Layer 5 of a small transformer language model trained on English Wikipedia (12 layers, counted from 0, width 128). Numbers have three digits each and are written without spaces.
Take only the direct path to the model's output, skipping the later layers: a vector added to the residual stream pushes a token's score in proportion to its dot product with that token's output vector.

Output vectors of the tokens that the questions are about. A number n stands for (n - 500) times 0.0018.
".\n": 470535492445593812471415444565449613606429384744609375411428597447492320389606622483351671247463662514518601671400589469445464488281610475463687258430429560602593415306426392678563438496554583612511412583467654351510635465367464629551489469619520536410521514398468601504465567446612637218302567459505655379484563601405690439527529396526423344623408591376422459538415590447650521431496
"un": 646421491486406618291450459536617583482459491406663531606388565313538490687395414524555371490485477635547523289514575461533563564508264368447334576483429473653636609355602491340585463465619543655568424633581600513540639474417560724478484369583357584492559476466459404563386217234482431556639431435594648752547390449618568557563379362439543317703345611596481446572578326659586368491320
"ial": 686646452620461726320599434668282394607479441269586481525556757553511436639637691652594389465581690645325497513447216456094243293431841597325543584414447354557185541472550366081429473654532484443574471510518466477449844626555532439561581293357545544188194730619579448740473479713364528444523465523611379329791521385761633611351731317569562689474728435344600451515423497342544561361277
"et": 586504531519461555251627408672380434694643482589529518402643410373523334704565360448743413827867563294523502517652520399224695434408404487487511767318434523440564555415491435556303568582597605388481616744501374442435282417480379571378437433582498479501620586466759655403541416243463445426564491582537401711669368437543398477708336454367809394409491645556475401345269453487533543365574
" the": 478631426662488462648621545447568549438495263584570702436393554548537601462644537393401417592479443427413456425490534547441506401530579364382531410397328629411418651581574455600629358439318527331593451357443423522578633355667517431594442428364554448545361421688410551479574610509647543389351458561519629365586552495432607359437483603550469445529505551576602546571598548455408600463527
" O": 597495558591628551472384616433510474530411433546353435493460480446468565665638457574523564664463450510582305505492409536635439595524354466427494381378461613523478364635689430493600348449481281442571706548487530440580394395433582458628456403487472412494527451426451523545520366574518435459569516647491568625497487274332335468450470435629414444565315603493671696585481559508550546706557
"up": 698462471436428367343543674386498642477230532469326434704510453454411404525400347399806653695481579701702330499594612739444544594633406422481563451640489415438580634446567552296457580302559601524224311685470638359519306485394409393385611677506353726449575688668641491388452518490276392225334426528643573795480329597347648539664513211502678472382704705565371495562540358391617602387306
"ak": 508736381396499381539492535683474498409386675417575644624491655639559587536463571496258280555375531455761415554478430364408453622484328561359671646404496369732367461593176375383558382473508457488391467646629487536296602460491474848490358600508251623245501533413478482562516358631657542505430462397656508644577371468623409379700567551462803505458614594578527499444311537280555480601370
" (": 682392604407490495612624527634388415431495329527481361435532489442418700433340369584292561416476489334400560564481592472461364364301363577543656541487577573662652564507498605459473626638435343533573392452504662391659593491627369430510455408636646605635730345514423484525563586491573624515404353420337405612524465561302469352458507457442423516545368591464533679415398695524454515671657
"ud": 520571633454442662264351610396419586496299640426547562699527609546513441530557627505484634550468503599622492473778587538413500562548432412232385602601467602371486522391426634635496504508641379581371350317520511467400561612493493634442375612486496893392585454353614355532365298550536391443443264324928602412387666415664610507374688726599645361496435526451226421715319623403386345234415
"her": 616655692601447376248423335251446640616593378201242582589231690550450557349267660445577512361459533491557475597516481487499429510517605260555470247491295525494752621650548543424494385724352539646282621534532517588583677356658716499504410687160320443503402647440920507380428495541754430288622567585372438609781809351404872440379487369478793678756595653233270361435588352339661491308354
"are": 703676403527530362458413831378517460516469632430156467373317536662536643644327630456414466310783516634390755669588631358420639518612218557359590562456571544651420458575469579794471205254493493520351469575504593336140300213537366753484727659679442581416319611307744556348445661600318423472635407597422464565520404466615574399561547420467574501600598731436312441678443385597367476623255
" St": 551457621497658406464438509613544581517399464661420393300737333505403622464634553546524511446456526447658418490449414450452519493539626292415573347497421440461562443588519545569750563491350381434667593585472370540532459418486522559526438395466591446646458429518585648396566422465421481406388720557417559587450395331428368484382620355625557658494527545500373619740450491457486537468583
" were": 537675414496476544596558555475635464707378354476674514557584599512542608496809545525548334522594593536468603564284702560455547395331475520352374433314578543495558409520617552431669499380583525339427367584511371563383634489442528243506432689481471600555427510369433523361503660516428652351331545274323640478590388552496594321620499486560485337687510352259415454555517476548527644584439
"ub": 554551580361439437444344697451443577572399585346355500626302392136421561526491487514441638490655571626374445678452723409584476581433471431377410716459406422763576583422631491517363644573350466687381365401527449487447325466459598622495638543549352492406548490634563426261349410447348564439458417387744527562550402506563492669678515465525680496355543650618460420739561674502410476618430
"ity": 484534401487499387418483603463433616430482531381560550290601515563336387329390392547603336478525782626441544298373537385196503563445810656346627289347367576660845247508706303027487588334560581613420536507518486466464323889524574461529661511561405521555371575632848681492449576702426536503483678430532204641633540521247379831441592571487265523512583274298573448628489594644655599443358
"ord": 434770288511483454508745613441389641388302570610325590442797523255594430377449567463698508269394508648562608524394528409620645608311301695573637685627310481552441659203389665521284425539606546581301550428683512379313548387423777434508439442400569688407427562816858572534438456484402538426355456684493426482562642382651666519473232476478751422632480381529313473412263356212504576512596
"'": 436663660404547331557701553500424486554629410339342354571617466684752547694645533451512510194457503500344534444599632693508489569208506617522662447503401547637684357584503569269598426475663441513218578572490696411231625399361590612291361499496496405436441529543326535405470611478588177422760504385517547572549505517436379345576512578377541610356583444549544508338466619558406783365510
"al": 567485332499390458503782560636392475307735567283389416407453517582545499544312727547417598695451464609525644647545514302280495483424549700526426311135489382363402649434610254292570539302357451626602466311468345487560522648570570413487432281603293692365573675478580644645431534631514608392611461336451537750467753558733621322473589510446537646430658340626589492503541476568406317644417
"oc": 463517437582359341510386540542477584388315459395771720571568536336549462593453446461434529548565537665596442555268377484215371449456484493580537653484505493237522516500533475462408719409496510582136483556460570325500493338314536554424525427459431705290540627592486413514464428424714660552725466785437546379490467596493346712713577327720588397445494651434528431607586624533682449459523
"ame": 449721541712429536395421577764712672626396605543382432367538407764654428511485608447466391524837743656309485375611399579249562506545356453521621554713499631684347474243680304158434480374486368390259394244506597371299573640414532482305579582139265557429515328508683110510467638657338577564376607433390608740478730759242590607503461554511780511542473356430351378735602617550421510529435
"es": 641725430370395761474545599541437431573800537291476475542686474238235355656523576475519449517453395607568736431353664533339514526397632618541553595399738492596619474319313511491408224254438434457528604387472602414495435649722557429567426433400463224478739546677615553495464683408556381456676342471477300422395220431571503426569476633415688604639381593448561414545499439527706616341441
"ab": 393543310533528394479310667147416567450456712466552491640550834454493436597343635633367504403668378745512597543526455137628618576256561441470411728563599436417580577582634277459412581448269538553599468362501463493357638569608560698547415361487497481476468722599727525572409558786331475408559261544596720385325564641318508413542657523550548394374292369528438452528356647501476465368519
"ver": 483700708308465492697681508558789397386565612352456620780305385525479434595417268361683474400392493413424344543438550661406639439208365377671620379464423414428540567708405554586538075581518564554509451534604569309585782602424560473508556489649342628566308705781682539364377508421522481532568438345504486399723503737617523489382300430377643460307543493454436695653415457354460375309598
"if": 675558470627457629497497550234314707231287374451646527622645485474439354469453532559629332416533706605369684480512448474308613453465667437602707431429650662286563631642697695474355687355399800509477572553483687412374497186409701481597425395490466727322501640404418453592368497626169297392690538369834445558680263564666390432180415420386704555464396522367628544680426468576547508349353
"ip": 555418422441520373360391783614476349307580643608523556487507649636555436273750437474470585481549561671408677465463625423454378561461224363419789482406523450518429544474763415386426367499241621579437446435555673414454361478556465665618463550485344410414362741728466513489441621543458608362513432488722595343590307614487397837768379402463762562368366543437475458646456503583827295149404

Output weights of attention head 1. The head adds the sum of these rows, row i times number i of z. A number n stands for (n - 500) times 0.0012.
o0: 497638645611290541256648658426293500705299458532482574336466729485521563688686543519562233541487481488363526666481547601173262291413672190496560298434641358762251559476481614570516122508684071538676339591682654684593634573511619480642631474671366590597671545675341561482649494605575474202627327482544383560267577433528417626820373513458304293515472483479636548431378332502372436503584
o1: 402455402382406639495505448487617371630527484450520421381507480375512471547881248530424523369384503514441422519545563365652725463387591444693439478597666619656304507309550580457468533703645566569562310377828520644606342436461437410430556384405573639614260495510415344388715343556281502844317350747545453340319452331606573353403472741425849634550455441442397372579592754466473639563415
o2: 533497551510585448650455474602430426584371625529602453440564441515669487292359367502509579460366433515451197586400564584618469709558331622581686532565506472581543283482413426537435311698520594728567442451374496505590534410470511602617596586445511549547611469472479579588468544353569332526523396605587434327513511459573578581322580336398536424536469213418577426559354493522607576551432
o3: 562326385547663605525585609456550469320614458410491495394439539573609489474544444559562609545595350484411562414457659542486416672315315330572516610376513424662561814561567508504416673512419391488509678609446304512348568627476394561372563460478539527531587369599392471378500641491417398502416489330604535624562411427656561653506497676492505528293454386495605244564472618391466333491554
o4: 596380601417571634342427432624596564419441473536483577361777434590537418515357583479322510415555399609411473633540592380396518355523532469527367415501555507541522442704412713443585723450685714591384428375367508551491480495503566407497407632518541426558512487553394587597314379340474434477630345485481608316556793377551475708521446406516327563374459483468633482473492460588613518558460
o5: 415395557597455407633500513420423472557712537478473348427619581347506381382347579601473255345683402482397315497532625638374579423431417533856565370390582632558479701499348400647508885831682494608653539626558456397486373434594547408546444242673237412375258449584368339595774614307687470365405749555666288504615483496555292466440408691595331533711549584644228614283488361344580423520680
o6: 403239589236531564506296667487646473510663581489653270525492563525390351536384645507466502416547402449524459515347649392366567352626586418522600510580459628618539634546280698389301587307517406503496447725448434371618472374547661556400489407717532686293444493597524436260312451520439416360496201734587568573441648383593582401524528447469426658491468707462614675429435722589930378388611
o7: 524428452532495537468305470353441490438507692530559404391613424324577331510605608404559476451526664375425622686480562444547713425589509521470545466323477506404456602389492551412540597617563757288528358460661541662788368509699648351621570428713487460439344352525551392711647311462444296466609437491498503435723510531470390482602458462638383373654467506285462442484554611506560502475272
o8: 570617465560302399548437495512510577487425341466487582593533385644698683662523569381577410491466204476595477553553424430596682460432592465668375457504361549478524399394426557502733256342437577445535461479489506550576578465465566133576438634331500367459504424253668462766440473654526575571544478619515561514648419443404596503582541157351331410599637523616470493571504605553523485517533
o9: 517559510430619488493600444562488404530540704544610604501543357649419408305604526440317526411505679649509513548484493695439397441518656512536332479605438405653527692606599531477487659469344670558333444367646554579341392530265518402432482590505435468272435557463462409344636570632440460660608423257645609538412494513501576597470483666588592440379400377570522457525198453586255475507525
o10: 777411528391315625596634616493623571594707246645573391326530409485493597478627478385599356533418403676741313434582527455527374532641454576348550505537448708653528589646538619454356479400390459471397548558574628554421282477457456360121352385447358730476422529625444535544419596514490644371391502562330343538449608555284601504630393394551589384482456620381589493566496492589619589485480
o11: 522654518631748475546632521458508505513474389578597527448510445428435529481527452434571504528339420483331484651621564322331545524534404439357509666664425424815584578374449646439723492400480382351570672794318533488349487582462436224267699451495569687532513499317536759432517421431606527610524677395477469554593441514322692476430486461453323568465482375540531347541299652527493443565249
o12: 634648344597604481588635493587512494542562539754420525506553370431538593509503486360485459507603534453655318467432466443514356601360512394382581570545463708575553560262628531415482546398411561583506679744520423375473478615311417524528437526385431419534438374361566321365527250524599688461515538298656440580332606504617446508634356421671505489516300414549536387458446685501427488584654
o13: 678440366614594594368556590480454452368423573458354369408545467596550497597515514473372464551480553469588580517492502366546416534159517440505499671477571649556498549549531616621448658370564425466451563378567487589583559459478369429549549471507549451569547513515621474517575442422325533340541517370492559458449510422520543504612368609595472517357470552550433436488579652390620426393554
o14: 675463550599615526442537546495630455430607558502574453374652487384535583529645491324513469474587523447649538644499499494452403407469430467395642569412497520472572525475603485394460583400654504515423582539585371521380538525395472528418518465626528528603488459470459518464592355335486466387530574359572298608488619516336375525524384505666404544554397344548588459530453459460476637482457
o15: 777498637504304435568593333598614572534544352462518297387444418478336555465558448369499662452442655507497564428481624511594498619504727274433529374362513525449432533481387409472417459463508546532590499520420524503579369729510295602584252519467709508523509635323488663352602652695653468441383660513510302713576516789408422478245519631476618422413436339418411568620689230588378527471602
o16: 436315506421531476341453436388660699370411558489392564391414460624540316489512472583554616464633182457416624381547507427414395444381510430610449442494541388538335745609451641691483596415457486487547430455515471529419452533311447522636637597384426656507496331767669298435491672628407548622567632684585794419558377365385583596483576467377497625315373601538521552555392602569725321446602
o17: 346521514441461391726463548426638706555595518592379621528486497443522513488648356566392448558460237502391492488525425573398434718372202466655585445534425636521487556512479804561468609376295605454654653418388319487228524440496620591603579528450320620639314505644546369681356452428577570483491548331416437303443446480281672323691396250647572344512615547574557592304477713584545650559638
o18: 422425382407718381613483456621389669494258425694743427355412470460455404430392572500631593412537609263530450351444642549467541540576604443380610292537417478650621385466457531445647204785441581514587553695276305504611405753475551569340427436488616428481522336649647639258447307363766593592577502659490414601774512502504316675422444484563402813421344622511461505390380475397586562592417
o19: 502545568490506463569470428472632541552492414553598492436624499427417588543551441560518511532470581448596592509505489482519601527568465508413538454552479577484580404436457482424565542400546651414479387468497511475479530460566491384456488561542526504453373539499498456529537461438538544445465582483452483461461522470426408439400487451534547403643606496465523588394517453606514516445455
o20: 442543529535459544344468565319369472354497711342439554462461543643604297565437406323580511436394572560496529743507427399425554435441586583475509756483580518332548483431530474514506533396586516421447812541382535660608363373321356427654642575668630376422685490478718649515399431623386408543426489457593475613547430604369752514280460337386455491483324546623530474646472540575633404417570
o21: 476269501559453564725398403467468514069656573575540563459524528541663623467441345563646501634430461623560485506430476653562612618428548530466583539588269454587725467437542319543419440557451482431406471257504332526517690408410602300373572624377488462318468401662543473540439694542417484425380367565650707508575389314590399517334617538515659520496625582531468594384501386555481569481511
o22: 349505531483445451574601428372590489483504531479476650509307462617525386451428448410430511536567424478406329418485398610505568624534509472740454557316611399444556516492317570467496620692533625463496546462418524596416495620539391566712378578422495392565610485600439384630437495521622457521722349373513379288317467538611676670642391433440376408511412463474687399644585583628410408687470
o23: 590429580399450391809419372627496783529458681502513625269596274567554418563636588504361251508613474489580289583439556517478553468393614434530610376667457626470826407547576510474421523717422516529465623320507504605664473559359479356574389462420569383488304427583467617423563281286496521596387335443564444463556509428582550648497433567366615422533366544545534636385467468626336395473699
o24: 413460527465398408675537456641651521498450366646506530586579431393402587447458563535483544399506385623326635627505574539496678510655522317558547322395506538559441507405382588395692361627444548487640384557417383526552496615564543536530400617358598659515414546457384412523461571545694428538514457567443628470524467506473397537569522427306417519455522414398442514519533421447441572607359
o25: 500589361457230552453564532456460562584545595416459605731695552600638396577556497507530316524439350532450275555459500480411353507511514584595518353584479400531593522623538525552501409662348565506613388505573401495399578579453769482409562442293351503453519502382543558388487456617510552374439373362596377609689759541489594574510577367317514362315535609564408414650691630271419634557352
o26: 458389432513470487503423461355619547593367544442480572305423319320617453481810468508439531537556463376558573644479429401552592579365447359541771476444541479529442514338564630462457336494610491566641505477581322654701573525542412587662618475350616682557441385560483445486605452452356535508595567508536587434433515494492465581398332506333664440597406480526565451513491603472595468395477
o27: 501641535620401632497272502530428439279574507359484678535765637214612432658530518482586309540704401624452703784619568598538500437421432366570517364206411795521526552528540226510458498397403536359550695703363453576548453612584396372457503856506484588617296437430404509437443388400245352477505430495481569538438526371457392472442494569499550175631695798549643452437646687492027505485617
o28: 493640534623425457455289424465665579525728634558542296724593340608590452385502343352371440264231501430500514666521462555492324393309595636611430384398430493548504593471532731397484533652394497436435407501561377525396481604511428585752730540397598556548402520411549585737651612541639563526554555456522526546632633401035506418553403446414417329569334652562457525339560698278311747428545
o29: 431618449460498336491612572502588555501380473639605304569518631512498405647562541437487529470315487432612637380387481550535270620406610510480443412487389593351575458576568503500554390737351485338403563387684481634460627586551606558520436456502729340454684789648639646308522386478585535351509423330282402263394491493457479237712428763723487457368394589497457462466652644451486602420396
o30: 351500497448336702547641654584516380357581609745561536648624629384498491575252382424626473296466620725373828764497636561425417536488346443472583527445670661496443613470674498309629351616443661505476666699358457561621384384393510716465641574557599551510663556615238455269346334549567432424259323473557493521483453540488410435538499425421495466416364528386380278485458631239517556604281
o31: 537419586613492341544610488279798507214600605596572728511451428360565683610616467414444443419551437722460633448660434551491576354671385565470501688434335324431460536586711431429621502446552540418504601368484360541488599425400493408537618490637615716470648524562408413500380402370582451384577510527526503385335448495358348541561415443539603636493396490459494485616436432533502512444304
o32: 528486484565623425390437522312321233578487414596665547625642514464504565455433438527432528714484675401543519518369568578504535630382505682462636406426556620731423330507321563558372331277519643639423345430424587668556501419656365686363477533548564421522759423477258516588660682554432406531807413623255542333483422407527512414427471655593336458537692409399597322541454621204500603505486
o33: 748623457411548380756556809614623411536475247386641328372493283680408498514529364525434477207480390742591341627631791556545673492429600532542441640495737565461621648561437490563520618496525537440331411603731644489548431469481287346407545460496689450484625433334378376293464481585430261319591377402434458394522434562574495614603386519496508574544563410450556203673606440566369400375536
o34: 603692306471545472435520583584405499553366579436611460557542230415557372669664633465557525351572394554557409601543612310692300561373364311589459493573442447486401504503545375418568287388786484686596420706457327437629537484679503584275392355496564519357468451346554412278499424525509498604566683423577398563476588624620528651263464464395537761398566496666500424766617536423468606329489
o35: 482664472404377586422591364398530453634409534438513608567513309495627376523476539552303391389441653506510604414630466527589652403632443496635203335487481591519446535451444612321713625674512628408630616518485498584551354448556488319678646492447608496565453756433455639621449465367480670491464388381484633474382635545603366567581377622358490381442539643368400449505516463537436329590285
o36: 485487437490559439421471503385521543668440357567529465400577476328437462439521503616442498594522497208525660370507559490357251604629398491382557217555546571585485464581561547600517671415341640500473631658469590394568316680514359472554526464489510551555592515455525541303571538508328640398558646553423585473666655447504509458410404622483599432586452659489513398441522569561440320427634
o37: 461423623445567549382410498609599471479573387405475364676443541427500532384601417438607668458565391456421441629507520526574353417503503438584521488411425407555366489489432510387490558454344328730504522629432513594326379541597583589548409654584518609472575534292440634492505605501624431561541626509509485516326599584375532440465590465498635222459548283492490618508451535622488688522532
o38: 405487355565491375497528601403398344752557286406441581477533540632555708525513337654575598616480516204566389305415447503568668413566527626521518594444581589462600471220366532497526465421575482367517527575647442463369494564548310413423470352437495260624579297522546460748580544634505550649444460637474418646615372358672437530407526421424332762693480433464605404642500543425557473637513
o39: 322637394639350575446633570446588396453714389661457611684477583407579656437351418316378580451475493624597670527518387626446446516747631401474621425426551444430580468207635449467413547532534500520398586440644461415399571396281532501590483563404529539499659645388493437422500599739470586436346286493604645538416705366524494312579429588378558520570345523477503448585588496254372468554544
o40: 440636532430538319520436624472528603635529451432701517539674554633611363473478392532560554460290484486459598514351572497456410527493544494482473564559280539507574479372449691504503418431553565455470539482490276503487538443545548452421500496478571489276539522623579714600367578525593355566422412430495500582534477474419531529389445437516498555433345498491608557548384415572570563430620
o41: 523667436535540440402573541368485575670314655320694464505490314468381304288624486645442536488432807448559448488577405548452325412704309539428436516701433326610648424483477590532513574433587624353482349510587456460457336434649583510418670283418448727314469519552723617501720732329438630471500626328564495754646660641287486671383408505448435569472431717404512669586323298466530375289406
o42: 345203422584380692548466439624307514471591274542409600468338636665288734470648549248355422461322382682615544773538490381484650257501841568418679520197562498536467517581524608535393473629405067523518578397367363727360624721494330590403249432742677458486376581551388570575553572668710368527646485641332542499484477438251769381344399597405551705286522559777480544463699479151360824501588
o43: 599766493505452420461510562403298509601377625259643615679230736487490333506320385462468595384577740570373564456646664577562471584578468509705522633411496397465507693511524584613404422374455688595620490481474479410351572371525692572727507487604382521358498353439602547480396546447623387499521442337490601333411494477417372418507364359859638285422560631472414489326433535225639456450668
o44: 605538405432410541431527533333606479490585472618572356557330474647684455447132493526598396622245482541448709213618584519613278643588477542586267555345338639512269593548449607663575527461591733361522371529445577335731489483571530384426491402327448523238497722615564467709233764502396424364531442661449617471521428450477554524609403458685445571447518835321511394710674494523431368516501
o45: 594399542427457413370516459418469391471529549567258514537516446491602403508479719565508398525599377606343296538434355407409602537548529680507452420496460517495296490637538504449599401646391475659531538547424642491668395506451556555570405605400359511504622417469411503588368531618485658572503641601457531446514521722563412709515513374346467368526497392504360590513416390584707474656527
o46: 469533549615381412407471409253636381348682546756540472487483452426629580646471380477512434519412374512463390530613383556374358601419485500597476331495424514578416460496504415433566386390760578519417461586429457434482594462467485477512543495510563456455599535552489335502489578639484702401555617595547410376464609423467459475333355459544313620722589663721583505459611574516486618505610
o47: 577548411547570737418548403477602534390428397487671464310536714609481613608480448346431552534305573300722657317418574591517572534661579294367450282451467417649574410439393498500438501480429601284619518486455386481341570548347443320486587688583531540724472583489628599433417406482500612318496359516622381684667689435393504452533547490611470535382469505439728460533427520546452476616373
o48: 566423368539370567548512395502414620439376729545436441582254334510467336405376477297482470487665479549515168441588483609633447466559520409715693472371627464639624318647212426694290540577338637529714422567269709625504356528356548472469443520602371570657540424494641414257465340557524503391777378713650173339649477687441686462356498318508442524445603674510405722763601868401464511624437
o49: 410583431546633376441310390506501463637395519590519611588499461401484448425449942384297432419463443453643560543478498446534612357596492555515451361406366542390388466365566417575498490516296466550544676676576517461570515414494510557575469415367669544571446629329467592590464479412373564712642497608400679429589550602438642249616489728530345522586403464623562312563316700375511382546548
o50: 386660428593469620404524430355422594544488352590549605420313638479505432601486422477543571520440494602500323424564514409495626527588521536408470480590528365591500507445573299520455583611268515398526561662392799508513404399548446288549548551672521435429585379492461512344515398698571618572362609628503496351515508581611618354345552540496696296553465589456579462413382735549551238426571
o51: 252611377455409516381398548750482597596344454545319609543734798653303427595496478734472614398495496531431532701461572437460396310456479310557442335468609493385407429338389398705504610390510633431454189543640397394400582368632693559531367604502426436469357465681545234489421426600481491591342466463646502490671622621529440474405624438564452611449578448603604659528479534481477560628631
o52: 538490609457338421487531580316546213481618635222692571581398686342407464566693409444507442418626526506339432443502449617390592502744543659589493564539541369580632541628631532414371270578565618491410436476697507403417518638369562591451489444375410702656603264489433498234569488575280550623478231635541334516529508389462389606464471490471584600674459647485494469535495510349497536605467
o53: 460476436467441585574595506612518557593351402501490545467362534492426616473632410478510578485502557478593567519537532497626479486494467311524582544484575478544474444344495545523495401459467453560544463469567441595497518473504521525510451454455552603516468561529505466464538494438539520546437430476539496513392470543468561461553498499480652474435486406462497511548462508456519502533452
o54: 418560547542519325485434624371549357516661487457610475582547510526514472503619462468532509482412342511423462519394472563388496513456561584516436529452405460531481618449469548458474420452527432388432487592605443491437561589554451568479568471490564479447611461497482488510590618720478385537602441499479459568500413466465572466513528554483328603570466465513653411586493528514390525449564
o55: 317484369649469557418589661449558604524568380592469449488545618559570596537426398503535430384514523507574618476648436545420548310332445600635527576542681424521537416614635435581688650648509566410409475417463580602523471320461487260387651418723446371412552538579412417560616305460598554399387641591580255500695398478382467404556482484425438522667494615629281508375413665262484467421374
o56: 632423161375577684415505501386372551449357523479438661344365500572429359471544548498449550514619493503703646486700515481541546646467336521590525334583630474670496341598639602579566533445440796522477424373313518600432429405383487429399500532428451507486393493613524460545385578435362677673603552522467632367669509527241592575581532448452504570426754538578527520460413466138453436549487
o57: 409521450511483487312405450298560414395707763604349539625521393346489220493468575515492620620541407683283526614539203447329469594637478720340569505484488413304574555707619465339461567542519575277462472545383573422355599632488503675440607596443499478550479473588517415381345500805337520479676614412350594332535549548549450470355508440406353605599573704569595595541710622511415617470368
o58: 630432487458428242476589442605467646702352594589268626449520527660373556536642368688522652428572683427231449431508714407505311325587549304478515595445634491515490611487509540527534413378481447584462442468527451584540457713457500572659396436554625590505499439618565489539476434477647356793336393442486518496448494423497476740459571400389610474366209316372529516528521553424531446589532
o59: 390523429494555366440538528427495532458349552488429332472344445488469487508505432560463671555452465286378581519604511612444463584500659344639635325641640242373624566566398527545666454496579449436693467375635520523283659601415609353622658525460533341542529570278732518354535504647512541260738671339455580323600557331554417369483503447561494520570662501668399477428654546574461670403326
o60: 505414545617445564368596368580650649678448362616430472321482470523426609429509393528665628397541530463458637412699560402604267222496483373550392751473630399589610573575563496441716702506642501455422388603483676548413574759576413147476488458468593470457423558612357560572504432346630551517557602515568465289384504296464354626370535496424586363686357536483511471370502694557449390466244
o61: 529428368356535605463478491544518451541495472561379360477361503547546308351438450672560541401432751568556284472548460453504576584214674572498514579630564432648361538557592431546509335682478376661402429605512400525711504464475533591388718499258534621300486615561486610376330456494428644434520566422550563509385570733553398612542468629441686442446469542658325396338493480496609581545350
o62: 518558450542467689403590555653271397558395329345493478440475469410622499229440428459565564398625392684408527580562479573543468519665436463542340472364587656534432585520629574472622548682560624730536640619461464460495251692393458548593390635347269416557407218406519399539552710545416458696394660536503697661595533391598347796378347308520573486489365643498417460402419257422452460474773
o63: 528443463444449544398438433484649419624522678266561493743630607438423515410552557538650439663556521434534607503389453503671460378594443521601574733465443623461665420533467441484462524374471549545619406562531428483408605569468526514327461558212433667417175554344482506554478593313331386636533461510490551649275481334432548506469630408433627298574498602504557517618571679438409603454382

Each question shows a token from some text and the vector z that the head gathered there. A number n stands for (n - 500) times 0.0016.

"u": 545394603579510398483324496554531372517615603547441393431394578550492458422608579343362403441502633563674406412530633475490548762480260585445447493421275513555612510307448362602452336491556477
Pushed up most: "ak"

"ust": 536270590463539522545441434447654475431547642581469444462506600537471430370538491353356401361566517507455446505516589436492680608562422569476589625380411492521529403388428433601515455435489475
Which two tokens does it push up most, strongest first? "ity", "up"

"c": 497485497561537487553425405439618379393617483417584603467452501603508399461492655406501450456460687414418509520552583506472581781549386578492454508466395480511590429384570497468480378542605461
Pushed up most: "ip"

"9": 414569602526581471493438488313633396435551626569404548357550561595422513481563713610404305563710490440622591511513554462498560583472449568556484430387368457615611356421488395572282523475554605
Which two tokens does it push up most, strongest first? "un", "et"

" d": 567528558432492690688531467447565276479462481449439640526539442596553472487558555448369512528471630490572587395509592433584583367753529540629440550369374666547596441368474340535534268576430443
Pushed up most: "ver"

" (": 470363413447618512482478639297633562536480671354312606482568492480411411439582493661419439506588457448617626486484624533470513573533422535632632427614507652472512383548620492396471519437491455
Which of these tokens does it push down most? "ip"

" the": 480420559476655452494389636458534357401465567505443581224650440581497380544487574478422312393595612503598556436618625479598499472450444590614458234392321601440499527367416451464488493354556609
Pushed up most: " were"

"E": 726585549425623544625590443484473264464414552442432463516498457504580581505542625467359445527516539496542541412476566509470447509607296541523477451404429581674555463378408462591576463473525460
Which of these tokens does it push down most? "up"

" |": 426244572450598476436442684454537388527536591472343539377533568657541479474614449578434410438581536413520567393521604549625567510514475568494569471451335583456503452400381362417341384319574562
Pushed up most: "al"

"|": 664395326299442474480423617471512496509449709523355452351644500531241341424575428557442546428684428424665511450506624571685634484583481395648512147394309643572466612426184443502630470304475590
Which three tokens does it push up most, strongest first? " were", "ial", "'"

"1": 481450445493506526581502557400558424494527756503323519309608501586391351393553519537446402388735411556597556457572637552559664433613434359596605307391334552638549512424238339472553460334494623
Which two tokens does it push up most, strongest first? " were", "un"

"an": 485445436614434548481401382469641388462685561498502600475470514498470386307470583564472550477478723448559474660527541434483636647607567439573465570421400432498583437533618403482440453490576505
Pushed up most: "et"

"o": 460386438381512448483445480425478350443583568445371653380644427479503406460432545589460557472591627470582540436485502401497582542614505440576483466413351632445545429497524546425535458415391583
Which of these tokens does it push down most? "ity"

"v": 451401369421595504494452641295661614564453691293312622493586447472358399428607500620387455491624399445665623486478608539422520559497364550661616393653534663492521371575648537355527532497435445
Pushed up most: " were"

"g": 564306598475526507542422429482677483444570627591504364442480655500477462309507507335313361348529550532496436522489635400484695571518435611487518630386431462540514425370413427655456490436506482
Which three tokens does it push up most, strongest first? "ity", "up", "et"

" or": 617428566489494557473447583450504416463418541488454592518556478520557388510586579459386471484511600378643600385620620436580611404654350561593516448385446620468611465441493347525558396492493477
Which three tokens does it push up most, strongest first? "ak", "ver", "ord"

"t": 473429450630589490434254510573598341528552581605742646447403580523550504488575608504554404486581452445606467601621534517491494706485416604636392578400271550510571448401604515768539597488676548
Which three tokens does it push up most, strongest first? "ame", "ip", "ub"

"ou": 527484558349552633651488459488461428473429554485377571394596460422446415492514415492623434524438519571480631427669453501494566419667314478515553471488476669469503445468397361436540375520422447
Which two tokens does it push up most, strongest first? ".\n", "ak"

" a": 483302550499597548534461592506693642506441631583359448538578650654390450427604431470381349520580513524679590413448576394698660497503498591639663488420537559422417486424413426417372421454538393
Which two tokens does it push up most, strongest first? "ity", "up"

";": 392404527415546499409419712247526300392443491526445780336686329768458370658456536673450550480640535366478583360550576542626331473606617490661514294399313623383534449367403495357557451326526558
Which two tokens does it push up most, strongest first? " the", " were"

"as": 530453574513614502571433475412598437487435538615370545489555423528489491550565474475435411554420496442541484446574508488477442503489403580570536461372438620513545395416468445636465551515480463
Pushed up most: " ("

"ud": 516407462541560446502434667498645516525496560600451596423531545610490465448615532533576422345428532565628606459631568398632494586453419602599648436480473556372459569256395429358509328499535406
Which of these tokens does it push down most? "ip"

"m": 553400524469557551585457483434524456376421505489426576390534427524478395515466487490357344494535591401503466485598498487483535451605460551541440433452422579548555437439482394541484449438454499
Which of these tokens does it push down most? "ity"

":": 528356565466524488493434526303536387531463599608391545430576560554441401475607564659450407530543493386585544557573577550518483530474442592643601503358482567475456450398367573465465453379616499
Which two tokens does it push up most, strongest first? " O", "al"

"om": 489140569528546538573356458495601515410584564531444523451460663566323343387606446530491435585561649446569522559531397447645669664708548553524522487535374474398447440422514383478390308542534479
Pushed up most: "up"

"y": 586493570602499510491406524447518449474500532487500621523504543556624397490539612461359472535527648449621541393597635412577533518622413515602510504340442575468650482424493340552515390505499467
Which of these tokens does it push down most? "her"

"b": 465464583520454462473288485468606426504546506484493738452532438585474482407512532487508520433483590572561422463556464390475446637644364472587450580346445489484563441427511482506592413550505445
Which three tokens does it push up most, strongest first? "'", "ver", "ak"

" p": 595548547469437661645415423506652380440467426455466635494509527604452454410605530352470543584481553409468692520534559524653689432726619548627497456399498550503602412471490285537506350631523440
Pushed up most: "ord"

"s": 613576592526472554580409480477536402515440569468474578451576433533478406476577573472484478524455610443609514444582619554566523487621355435616543398415451625537607517407427357559528433458472523
Pushed up most: "ak"

"M": 421491566545539536398452343505556449442458533686440609415501542448512403464452566488458336555420544365532553563666490426442559526561389647510457532431466566480566361378578508598459538507654458
Pushed up most: "ip"

" l": 418348525562539512566485469560690618562504685542332521526538669635342439350667461541425431635563568533693569460438521431695702448619450507593645519427501549519434496425449474419387320515510429
Which two tokens does it push up most, strongest first? "up", "ity"